Layer 5 of a small transformer language model trained on English Wikipedia (15 layers, counted from 0, width 128).
A neuron adds its activation times its output weights to the MLP's output. To switch it off is to set its activation to zero at one token and run the rest of the model.

Output weights of the MLP neurons that the questions are about. A number n stands for (n - 500) times 0.00034.
n37: 361,483,368,425,607,361,609,604,513,541,469,463,497,455,516,538,703,390,403,636,500,626,503,592,697,579,405,586,602,440,500,574,446,674,290,511,384,437,470,468,402,494,563,408,363,450,520,359,267,595,587,412,445,440,493,525,519,509,500,574,464,475,520,362,678,615,584,299,485,520,619,768,657,628,507,461,506,546,445,419,467,465,520,717,558,463,503,688,210,307,368,393,647,621,521,640,534,382,576,574,722,587,507,520,300,506,541,672,506,463,511,607,433,550,260,440,514,435,543,429,431,300,623,386,362,535,467,559
n72: 417,604,391,315,734,425,541,426,405,361,342,525,631,764,623,515,593,464,609,644,313,504,341,360,404,607,478,507,421,479,574,611,414,795,478,623,365,412,535,432,518,592,564,798,741,410,469,580,634,496,561,493,366,403,332,449,482,504,507,372,356,401,737,485,438,400,427,411,496,398,275,334,442,429,748,428,537,568,825,674,519,609,554,597,609,551,742,454,624,485,548,629,597,557,252,489,486,264,589,589,580,355,504,573,422,204,677,365,337,373,497,445,443,511,445,407,593,384,694,414,393,477,504,486,469,485,773,417
n75: 462,477,440,318,431,265,350,539,546,375,468,356,460,687,422,729,561,405,399,413,408,334,357,544,760,703,378,776,436,559,393,536,684,500,610,603,534,553,456,690,552,615,537,600,355,610,585,504,642,619,333,284,617,449,567,452,424,736,224,587,348,525,458,523,563,560,626,313,489,764,575,572,482,372,404,397,474,477,668,614,600,399,465,576,474,343,454,713,647,518,327,545,633,542,447,450,628,347,729,395,622,522,443,450,246,459,559,368,507,482,407,507,500,529,522,328,267,507,410,475,193,687,617,330,496,429,747,627
n94: 446,277,622,527,369,483,470,840,514,550,312,451,612,506,473,429,649,404,609,471,407,721,560,577,657,652,523,510,414,528,493,675,525,560,612,975,616,456,415,500,490,423,491,715,413,525,420,614,692,262,559,497,455,496,496,788,582,626,353,480,487,425,569,366,563,389,525,513,631,514,412,510,484,350,569,448,561,582,519,476,396,562,349,562,361,433,519,407,524,460,394,489,651,438,452,490,519,362,434,503,290,585,390,399,594,406,570,357,513,388,443,540,458,611,576,201,424,420,698,409,369,605,472,406,337,497,577,695
n101: 422,613,374,340,423,607,510,489,441,443,478,556,628,460,583,623,287,557,450,578,464,568,488,554,586,605,427,461,401,404,387,373,574,519,790,617,607,351,531,683,659,513,587,459,503,682,480,671,490,361,521,522,308,369,612,374,434,579,606,312,627,756,381,553,644,458,639,439,338,497,519,637,330,387,296,454,393,386,611,376,579,388,400,634,458,345,457,616,445,497,294,448,534,632,460,444,426,668,420,535,582,541,539,404,625,311,567,503,378,513,598,528,613,612,619,470,456,535,500,397,695,376,393,603,486,455,517,593
n142: 655,546,435,403,470,296,647,401,305,477,697,572,523,526,422,620,493,373,479,257,468,362,510,412,680,462,638,575,573,315,676,700,629,446,427,470,424,622,439,503,510,527,491,394,656,450,532,448,316,433,507,417,519,464,565,510,381,503,466,565,577,458,433,559,605,486,618,561,503,432,370,421,637,396,409,458,329,601,467,632,342,544,500,566,322,701,428,766,720,335,409,526,425,336,523,420,353,490,549,510,577,401,340,299,519,476,547,592,527,703,442,372,562,596,620,596,508,346,671,777,437,479,376,566,749,459,387,747
n161: 718,379,529,615,512,637,496,360,571,576,616,472,589,576,412,394,268,461,538,465,312,507,643,616,362,418,540,471,430,654,400,426,557,551,428,387,574,507,384,548,786,460,536,656,420,304,656,297,372,564,436,679,597,339,400,619,496,385,675,684,497,492,248,403,286,606,473,208,378,531,493,648,493,524,208,556,584,500,577,574,541,520,584,521,691,488,448,462,662,525,395,615,504,399,639,672,510,463,269,570,455,489,713,274,593,595,692,580,507,225,601,626,472,329,464,374,583,419,437,507,841,405,344,571,581,482,356,521
n173: 356,413,500,633,318,585,364,262,765,399,739,482,536,607,442,544,591,561,618,444,680,286,354,500,569,597,413,376,516,582,364,606,749,337,557,710,419,476,454,552,315,406,589,422,584,442,610,440,277,470,416,625,531,775,396,486,390,305,555,533,324,431,383,395,517,442,534,489,424,477,482,478,439,531,687,534,537,638,381,463,575,357,439,624,489,431,469,486,305,283,641,365,722,481,649,463,570,515,811,606,534,489,474,636,321,689,424,701,326,607,572,554,483,450,475,385,334,601,440,677,661,538,371,305,512,624,825,578
n230: 461,454,488,353,647,470,316,473,587,407,264,491,575,525,624,444,375,376,549,486,345,282,459,418,494,551,462,659,494,492,714,514,447,646,645,461,378,570,547,485,389,623,553,591,512,450,488,349,467,342,638,555,494,472,469,451,560,488,421,438,461,484,366,491,555,335,292,577,635,615,735,401,538,567,364,618,476,359,514,626,652,535,380,617,571,587,480,598,545,351,418,410,441,485,500,527,599,573,573,562,579,540,394,500,553,459,400,717,598,480,566,541,553,500,555,738,577,462,483,431,452,574,469,503,197,415,466,569
n296: 634,662,602,401,413,560,503,549,265,500,356,409,633,615,611,458,513,514,544,587,396,666,474,220,316,186,552,566,191,533,523,403,544,445,514,569,627,572,515,638,265,631,582,433,663,602,496,293,406,439,477,490,553,807,361,353,259,572,465,493,378,488,593,471,643,591,385,483,696,526,458,666,599,536,729,240,465,532,580,589,583,545,769,483,479,471,493,510,518,517,424,428,387,414,464,475,680,629,565,619,429,442,578,540,434,455,296,543,707,439,531,582,507,456,367,303,717,461,537,507,554,431,489,433,644,559,341,507
n304: 398,433,539,622,394,586,500,651,537,510,519,594,589,617,503,598,409,538,354,626,383,523,391,487,322,697,642,484,260,552,457,293,391,645,561,590,648,623,531,550,497,594,465,573,445,606,483,573,513,574,621,529,401,452,682,375,570,404,513,169,632,468,500,507,570,419,307,562,500,679,549,348,474,515,714,590,572,261,509,368,497,482,374,311,772,555,603,485,444,384,590,535,435,413,550,500,534,587,419,301,447,532,620,221,577,503,380,517,360,382,564,439,435,446,484,514,648,731,434,588,416,344,551,522,576,409,406,399
n325: 567,682,378,549,277,423,454,546,633,557,386,497,482,483,566,640,453,553,272,433,407,261,469,335,307,512,428,564,500,480,560,465,573,476,361,450,561,500,680,445,707,440,552,623,222,522,487,618,500,360,503,390,535,544,446,500,515,476,542,647,349,648,587,478,531,503,449,297,379,545,421,448,417,451,481,451,555,472,404,688,559,477,569,503,570,595,613,465,442,560,509,625,256,522,503,370,558,519,283,579,584,394,491,575,596,494,578,393,530,671,468,631,399,365,438,696,517,556,643,603,425,550,689,614,650,569,550,553
n334: 547,648,673,464,252,652,615,267,840,500,393,607,570,656,575,561,218,342,459,631,500,269,407,418,290,647,486,446,580,707,351,545,496,677,798,303,507,537,462,373,649,479,471,550,507,462,314,474,489,434,414,230,575,448,357,247,594,511,553,482,466,314,544,394,423,529,399,511,507,591,453,659,535,272,687,376,669,405,438,362,570,644,526,490,428,744,613,537,507,468,422,554,635,394,687,423,544,613,574,357,496,479,558,559,539,582,397,608,629,573,442,310,527,455,587,418,411,579,314,576,603,567,522,476,489,472,563,369
n386: 555,560,633,301,82,600,548,571,649,433,533,438,573,519,601,503,578,473,355,507,420,627,456,487,197,715,299,602,478,319,522,595,635,611,490,399,579,532,468,290,386,376,344,659,517,258,556,357,581,490,482,208,465,489,322,517,477,366,554,278,542,496,653,528,765,663,650,449,526,303,527,565,553,542,274,427,531,610,406,483,608,581,472,552,497,496,387,658,408,510,607,522,557,490,668,445,555,594,539,415,649,480,486,524,660,406,645,532,550,573,521,510,561,447,536,415,319,553,451,543,674,518,482,477,475,547,588,326
n428: 514,408,441,385,291,462,610,492,433,693,513,576,393,536,510,521,682,325,263,390,560,594,522,428,538,613,418,486,316,378,281,599,446,527,561,481,545,516,471,448,619,623,730,434,342,507,518,546,459,634,665,581,510,201,721,490,390,524,514,334,419,641,408,461,471,665,339,555,507,609,414,618,507,592,504,609,462,560,269,378,493,706,633,577,476,493,395,732,656,377,480,344,511,631,614,363,474,577,361,321,701,540,549,422,634,572,302,714,681,473,614,310,510,477,611,529,442,430,215,497,564,461,565,600,616,579,436,427

Each question names a token from some text and the token that comes next. It shows the activations a of the neurons there, in the order above. A number n stands for (n - 500) times 0.0036.

Then comes g, the gradient of the next token's log-probability with respect to the MLP's output, scaled to length 1. A neuron's effect is roughly proportional to its activation times (output weights . g). A number n stands for (n - 500) times 0.0008.

" en", then "h"
a: 454,466,476,486,492,464,485,491,454,453,748,454,487,455,500
g: 629,511,507,384,499,773,400,469,620,493,375,409,365,629,307,544,731,426,607,439,683,477,508,339,513,410,565,467,351,534,550,580,619,429,451,492,322,453,651,444,673,489,548,481,383,440,802,533,573,713,533,598,399,233,296,436,587,653,556,606,601,302,670,553,445,613,477,580,600,538,582,512,636,402,470,323,499,578,334,457,534,553,281,673,586,409,417,463,312,467,643,556,410,350,656,542,652,508,495,389,522,395,565,526,583,362,536,351,580,515,489,695,343,538,451,512,554,372,448,545,416,445,446,311,529,513,411,498
Which neuron, switched off, raises the next token's probability most? n304

" was", then " on"
a: 453,473,602,491,645,484,453,472,756,528,457,867,491,455,462
g: 545,444,481,543,424,317,524,571,457,604,507,382,441,477,485,388,465,553,453,548,561,735,399,582,462,823,557,220,641,354,739,340,436,628,575,499,451,604,635,519,575,536,315,485,229,566,729,598,252,517,517,421,390,605,579,700,333,567,587,414,388,401,494,482,485,327,271,456,528,542,575,371,520,573,545,578,344,399,497,662,498,504,639,491,504,484,393,509,699,492,391,692,401,333,591,498,594,581,348,386,424,410,530,349,562,416,509,535,605,501,542,443,441,682,527,502,588,507,569,341,425,519,584,454,548,453,747,537
Which neuron, switched off, lowers the next token's probability most? n325

" lab", then "el"
a: 453,485,466,497,473,471,455,488,457,715,462,463,488,494,453
g: 335,445,470,659,406,573,580,519,543,323,493,527,631,640,424,409,657,523,338,558,451,604,434,501,394,307,590,427,352,412,539,522,627,374,397,374,433,481,556,652,600,435,335,364,644,506,851,372,770,512,402,406,566,661,350,552,315,726,535,560,559,541,439,493,544,547,493,586,536,775,648,460,451,552,531,400,606,455,729,576,418,424,376,425,383,546,511,498,346,622,713,473,482,387,710,280,338,476,544,650,409,482,568,545,550,370,439,394,684,511,484,460,487,458,407,491,661,455,508,505,314,476,463,480,588,528,385,431
Which neuron, switched off, lowers the next token's probability most? n296

" the", then " line"
a: 502,488,453,461,455,454,457,456,673,467,463,481,455,479,506
g: 566,537,533,375,477,534,327,291,561,470,303,447,556,441,465,662,391,504,371,476,474,525,617,586,389,535,579,561,404,446,544,585,453,580,535,647,664,374,429,562,559,872,467,743,689,385,357,511,421,504,573,382,429,334,523,239,584,273,569,553,475,457,492,396,618,417,552,577,377,418,616,493,607,313,607,429,387,514,608,472,703,710,304,610,532,518,632,542,548,463,360,612,430,531,520,546,647,357,531,543,494,320,536,374,521,391,273,567,674,478,504,377,436,433,627,555,400,574,495,460,708,643,625,543,372,381,581,459
Which neuron, switched off, lowers the next token's probability most? n230

"é", then "ri"
a: 476,454,453,463,619,493,455,482,471,489,467,474,498,453,467
g: 536,544,635,685,505,540,479,562,491,532,532,478,455,511,434,450,457,392,573,652,629,638,239,599,244,854,381,519,580,643,518,383,493,495,661,518,560,417,617,605,601,431,350,442,521,374,592,449,207,532,464,419,203,683,289,589,395,569,542,236,358,677,459,584,427,307,352,544,608,439,495,591,523,493,535,598,487,407,531,666,415,543,595,379,522,556,586,528,552,582,358,540,479,564,318,429,665,686,437,437,377,482,481,525,534,440,488,639,514,561,525,403,313,388,638,478,510,610,520,487,466,490,395,439,423,388,646,661
Which neuron, switched off, lowers the next token's probability most? n101

" on", then " a"
a: 491,453,470,455,458,884,515,478,786,457,533,459,455,503,489
g: 526,596,624,408,544,414,746,430,607,472,502,454,434,621,474,544,299,497,282,552,205,553,410,372,641,273,501,548,519,319,538,692,789,465,639,575,666,496,389,673,486,700,223,599,529,693,384,604,499,494,606,504,432,420,600,459,533,396,505,681,588,567,641,582,566,478,619,583,351,336,537,490,469,520,438,411,555,384,443,566,427,340,167,651,455,513,500,645,609,412,507,560,600,383,647,478,653,434,435,354,524,329,393,490,452,419,472,471,452,540,497,582,439,439,499,605,451,538,326,532,483,394,489,540,471,511,472,662
Which neuron, switched off, lowers the next token's probability most? n142

"on", then " Sand"
a: 457,494,455,500,472,465,461,464,453,471,485,456,865,480,454
g: 294,731,657,442,412,498,572,310,721,395,463,695,573,358,443,440,581,450,484,512,497,740,358,596,419,433,526,687,578,469,450,322,245,570,483,443,506,351,547,472,600,597,510,605,487,548,608,579,498,526,398,330,384,564,594,434,517,500,597,640,354,569,608,487,500,564,443,498,228,426,464,323,605,647,612,631,578,475,598,546,526,576,618,356,391,443,396,718,431,408,589,418,357,635,588,589,391,517,395,532,510,653,311,466,373,696,340,245,674,542,665,628,481,399,443,662,442,522,427,480,542,474,395,436,485,447,576,415
Which neuron, switched off, lowers the next token's probability most? n334

"N", then " K"
a: 461,672,475,775,494,464,482,483,467,481,471,455,475,491,471
g: 527,385,396,621,517,511,557,560,557,698,583,446,461,451,580,481,546,337,260,526,386,320,580,531,715,474,554,526,106,489,638,508,382,633,441,310,524,519,522,561,568,535,557,398,578,495,535,582,498,437,329,592,503,209,562,593,436,578,417,719,567,489,515,479,572,597,674,724,555,548,744,395,484,656,500,386,685,557,523,479,501,623,372,490,314,449,437,612,438,618,520,452,537,378,569,432,430,296,411,473,523,318,611,511,478,260,515,430,438,530,428,778,493,311,353,443,350,684,599,446,538,508,543,564,531,506,475,515
Which neuron, switched off, lowers the next token's probability most? n94

"aring", then " dem"
a: 494,455,471,496,628,453,471,466,454,692,457,465,552,460,453
g: 464,384,444,351,400,595,550,467,522,630,410,408,387,440,376,650,614,536,438,544,438,341,391,222,555,428,688,573,242,571,362,688,520,487,459,424,506,615,408,516,568,646,784,402,618,502,356,669,740,479,518,448,366,389,371,454,512,553,528,677,578,524,437,600,550,508,482,515,519,663,472,571,294,422,436,281,502,735,467,323,522,333,465,655,583,526,371,345,394,339,609,475,562,570,601,577,474,492,602,415,475,575,568,403,573,278,534,543,534,617,689,598,697,429,514,571,509,416,546,454,500,420,395,789,470,473,474,548
Which neuron, switched off, lowers the next token's probability most? n101

"is", then "le"
a: 454,458,453,458,977,453,453,497,457,454,477,627,508,472,490
g: 637,724,666,482,606,479,308,577,487,437,506,709,505,399,455,304,379,399,599,499,533,725,329,725,470,521,521,585,729,397,563,366,468,428,617,490,598,544,499,533,417,482,519,377,531,471,460,486,411,335,511,411,529,684,436,499,348,519,644,435,579,603,485,555,324,271,449,325,521,503,596,710,574,466,521,582,428,542,547,712,394,655,522,410,476,380,519,311,557,460,325,574,460,376,382,518,581,617,442,654,556,513,540,474,456,711,377,594,417,431,637,455,313,647,458,383,673,619,622,430,636,558,417,259,412,521,326,355
Which neuron, switched off, lowers the next token's probability most? n101

",", then " Nov"
a: 480,454,643,474,510,543,456,499,453,453,456,453,459,477,468
g: 651,422,614,617,654,504,611,582,580,526,436,707,658,334,543,610,335,426,592,519,495,651,491,648,321,716,443,605,560,439,518,372,259,411,665,627,462,490,680,532,451,449,559,458,511,416,765,418,285,509,539,441,350,526,570,528,402,578,637,352,362,383,586,366,420,307,155,370,471,561,431,438,579,556,599,585,429,429,473,500,406,579,682,500,549,471,450,394,542,469,375,478,418,415,439,442,559,604,349,458,310,607,577,423,516,596,494,580,603,383,668,498,380,594,358,328,538,647,667,408,446,618,457,418,618,573,643,418
Which neuron, switched off, raises the next token's probability most? n75

" sch", then "oon"
a: 570,463,482,457,454,481,455,491,619,496,453,624,476,486,477
g: 374,462,611,551,546,408,469,602,359,379,447,270,521,398,634,474,516,463,475,748,605,522,576,634,552,330,529,697,693,653,368,465,515,467,575,504,417,687,314,499,615,551,451,426,367,522,464,563,436,505,642,513,399,592,744,423,404,596,444,302,399,604,233,443,493,331,478,621,632,500,355,283,481,463,691,628,581,390,597,604,434,614,500,541,534,646,380,559,635,531,435,688,462,571,441,490,390,545,441,406,405,398,422,748,498,423,468,525,578,272,657,432,447,614,475,333,644,513,429,315,628,615,440,329,431,483,572,587
Which neuron, switched off, raises the next token's probability most? n325

"ina", then ","
a: 453,465,495,490,456,476,493,493,513,457,480,635,456,756,488
g: 680,560,521,358,538,482,525,456,379,309,373,585,282,388,505,442,518,668,626,402,444,421,621,451,393,516,604,598,439,700,428,505,630,372,546,510,672,502,576,500,709,538,530,614,726,439,519,407,545,608,540,543,492,603,581,623,433,551,517,543,428,539,424,416,400,342,312,545,492,504,489,576,538,359,567,291,387,507,482,447,378,196,570,516,583,635,339,418,385,462,493,546,520,575,620,513,188,601,441,289,601,513,637,556,534,413,304,398,322,334,528,426,680,680,614,545,406,516,373,720,547,514,535,755,617,444,494,596
Which neuron, switched off, raises the next token's probability most? n386

"\n", then "L"
a: 453,462,612,457,453,473,465,520,453,456,453,453,465,530,490
g: 627,498,567,545,501,571,466,601,655,811,542,541,449,126,643,440,377,551,600,547,481,636,535,586,430,560,362,487,730,518,424,451,368,465,619,500,476,486,417,527,575,480,424,528,488,546,409,535,347,473,400,407,451,516,339,494,452,512,629,492,282,278,505,387,267,522,472,632,512,424,654,350,555,526,355,648,414,640,269,628,197,515,439,428,599,523,486,590,608,625,403,602,429,568,628,535,624,560,569,542,415,514,638,558,490,563,500,514,449,686,598,376,416,518,370,404,754,443,627,369,358,393,628,356,494,622,380,560
Which neuron, switched off, raises the next token's probability most? n75

" P", then "ersonal"
a: 545,479,495,514,613,491,495,454,545,461,488,497,455,453,487
g: 459,481,531,478,363,518,550,363,426,548,496,507,470,501,532,402,376,744,446,406,293,506,564,472,703,391,586,574,250,574,585,667,600,463,487,464,582,523,648,522,520,758,369,571,681,573,316,589,526,379,570,668,698,268,541,433,605,376,467,594,649,521,425,630,592,684,785,242,576,441,392,522,273,601,568,313,553,241,391,478,463,401,328,577,472,606,518,435,444,548,430,415,496,598,455,526,391,558,614,528,587,554,704,533,429,409,430,510,338,451,444,520,714,561,498,499,507,385,335,488,544,448,505,435,402,437,453,642
Which neuron, switched off, lowers the next token's probability most? n101

",", then " Saint"
a: 497,454,805,481,474,454,456,499,483,479,483,454,499,541,469
g: 649,463,531,750,607,454,597,722,519,488,374,467,719,319,475,620,370,418,601,482,476,569,628,565,314,581,361,454,587,431,493,434,234,534,655,631,556,581,638,490,456,477,589,427,535,252,784,468,488,461,558,484,205,470,636,587,362,514,727,404,334,424,581,376,520,313,326,470,565,474,700,419,562,681,483,499,564,508,575,478,529,631,824,471,400,445,461,472,368,497,347,541,378,429,553,431,475,581,414,493,359,519,570,492,543,636,431,546,463,337,591,515,446,520,611,480,455,620,536,328,470,459,340,420,579,475,546,404
Which neuron, switched off, raises the next token's probability most? n75

"el", then "ine"
a: 458,454,489,524,466,488,466,494,460,475,495,464,467,470,543
g: 706,664,709,499,582,444,600,465,507,504,590,508,555,363,451,478,289,477,311,536,336,471,786,713,607,224,359,497,360,462,572,599,383,223,429,542,603,439,490,595,690,412,569,305,525,448,490,479,577,322,582,495,509,459,653,357,447,395,468,453,552,507,418,382,423,566,532,566,583,526,432,427,431,478,430,839,572,621,408,494,502,405,383,431,457,477,691,542,547,565,575,491,453,383,489,379,492,601,670,444,592,558,630,452,460,447,584,489,276,485,645,615,463,593,369,597,465,640,454,313,712,420,666,348,466,548,444,543
Which neuron, switched off, lowers the next token's probability most? n72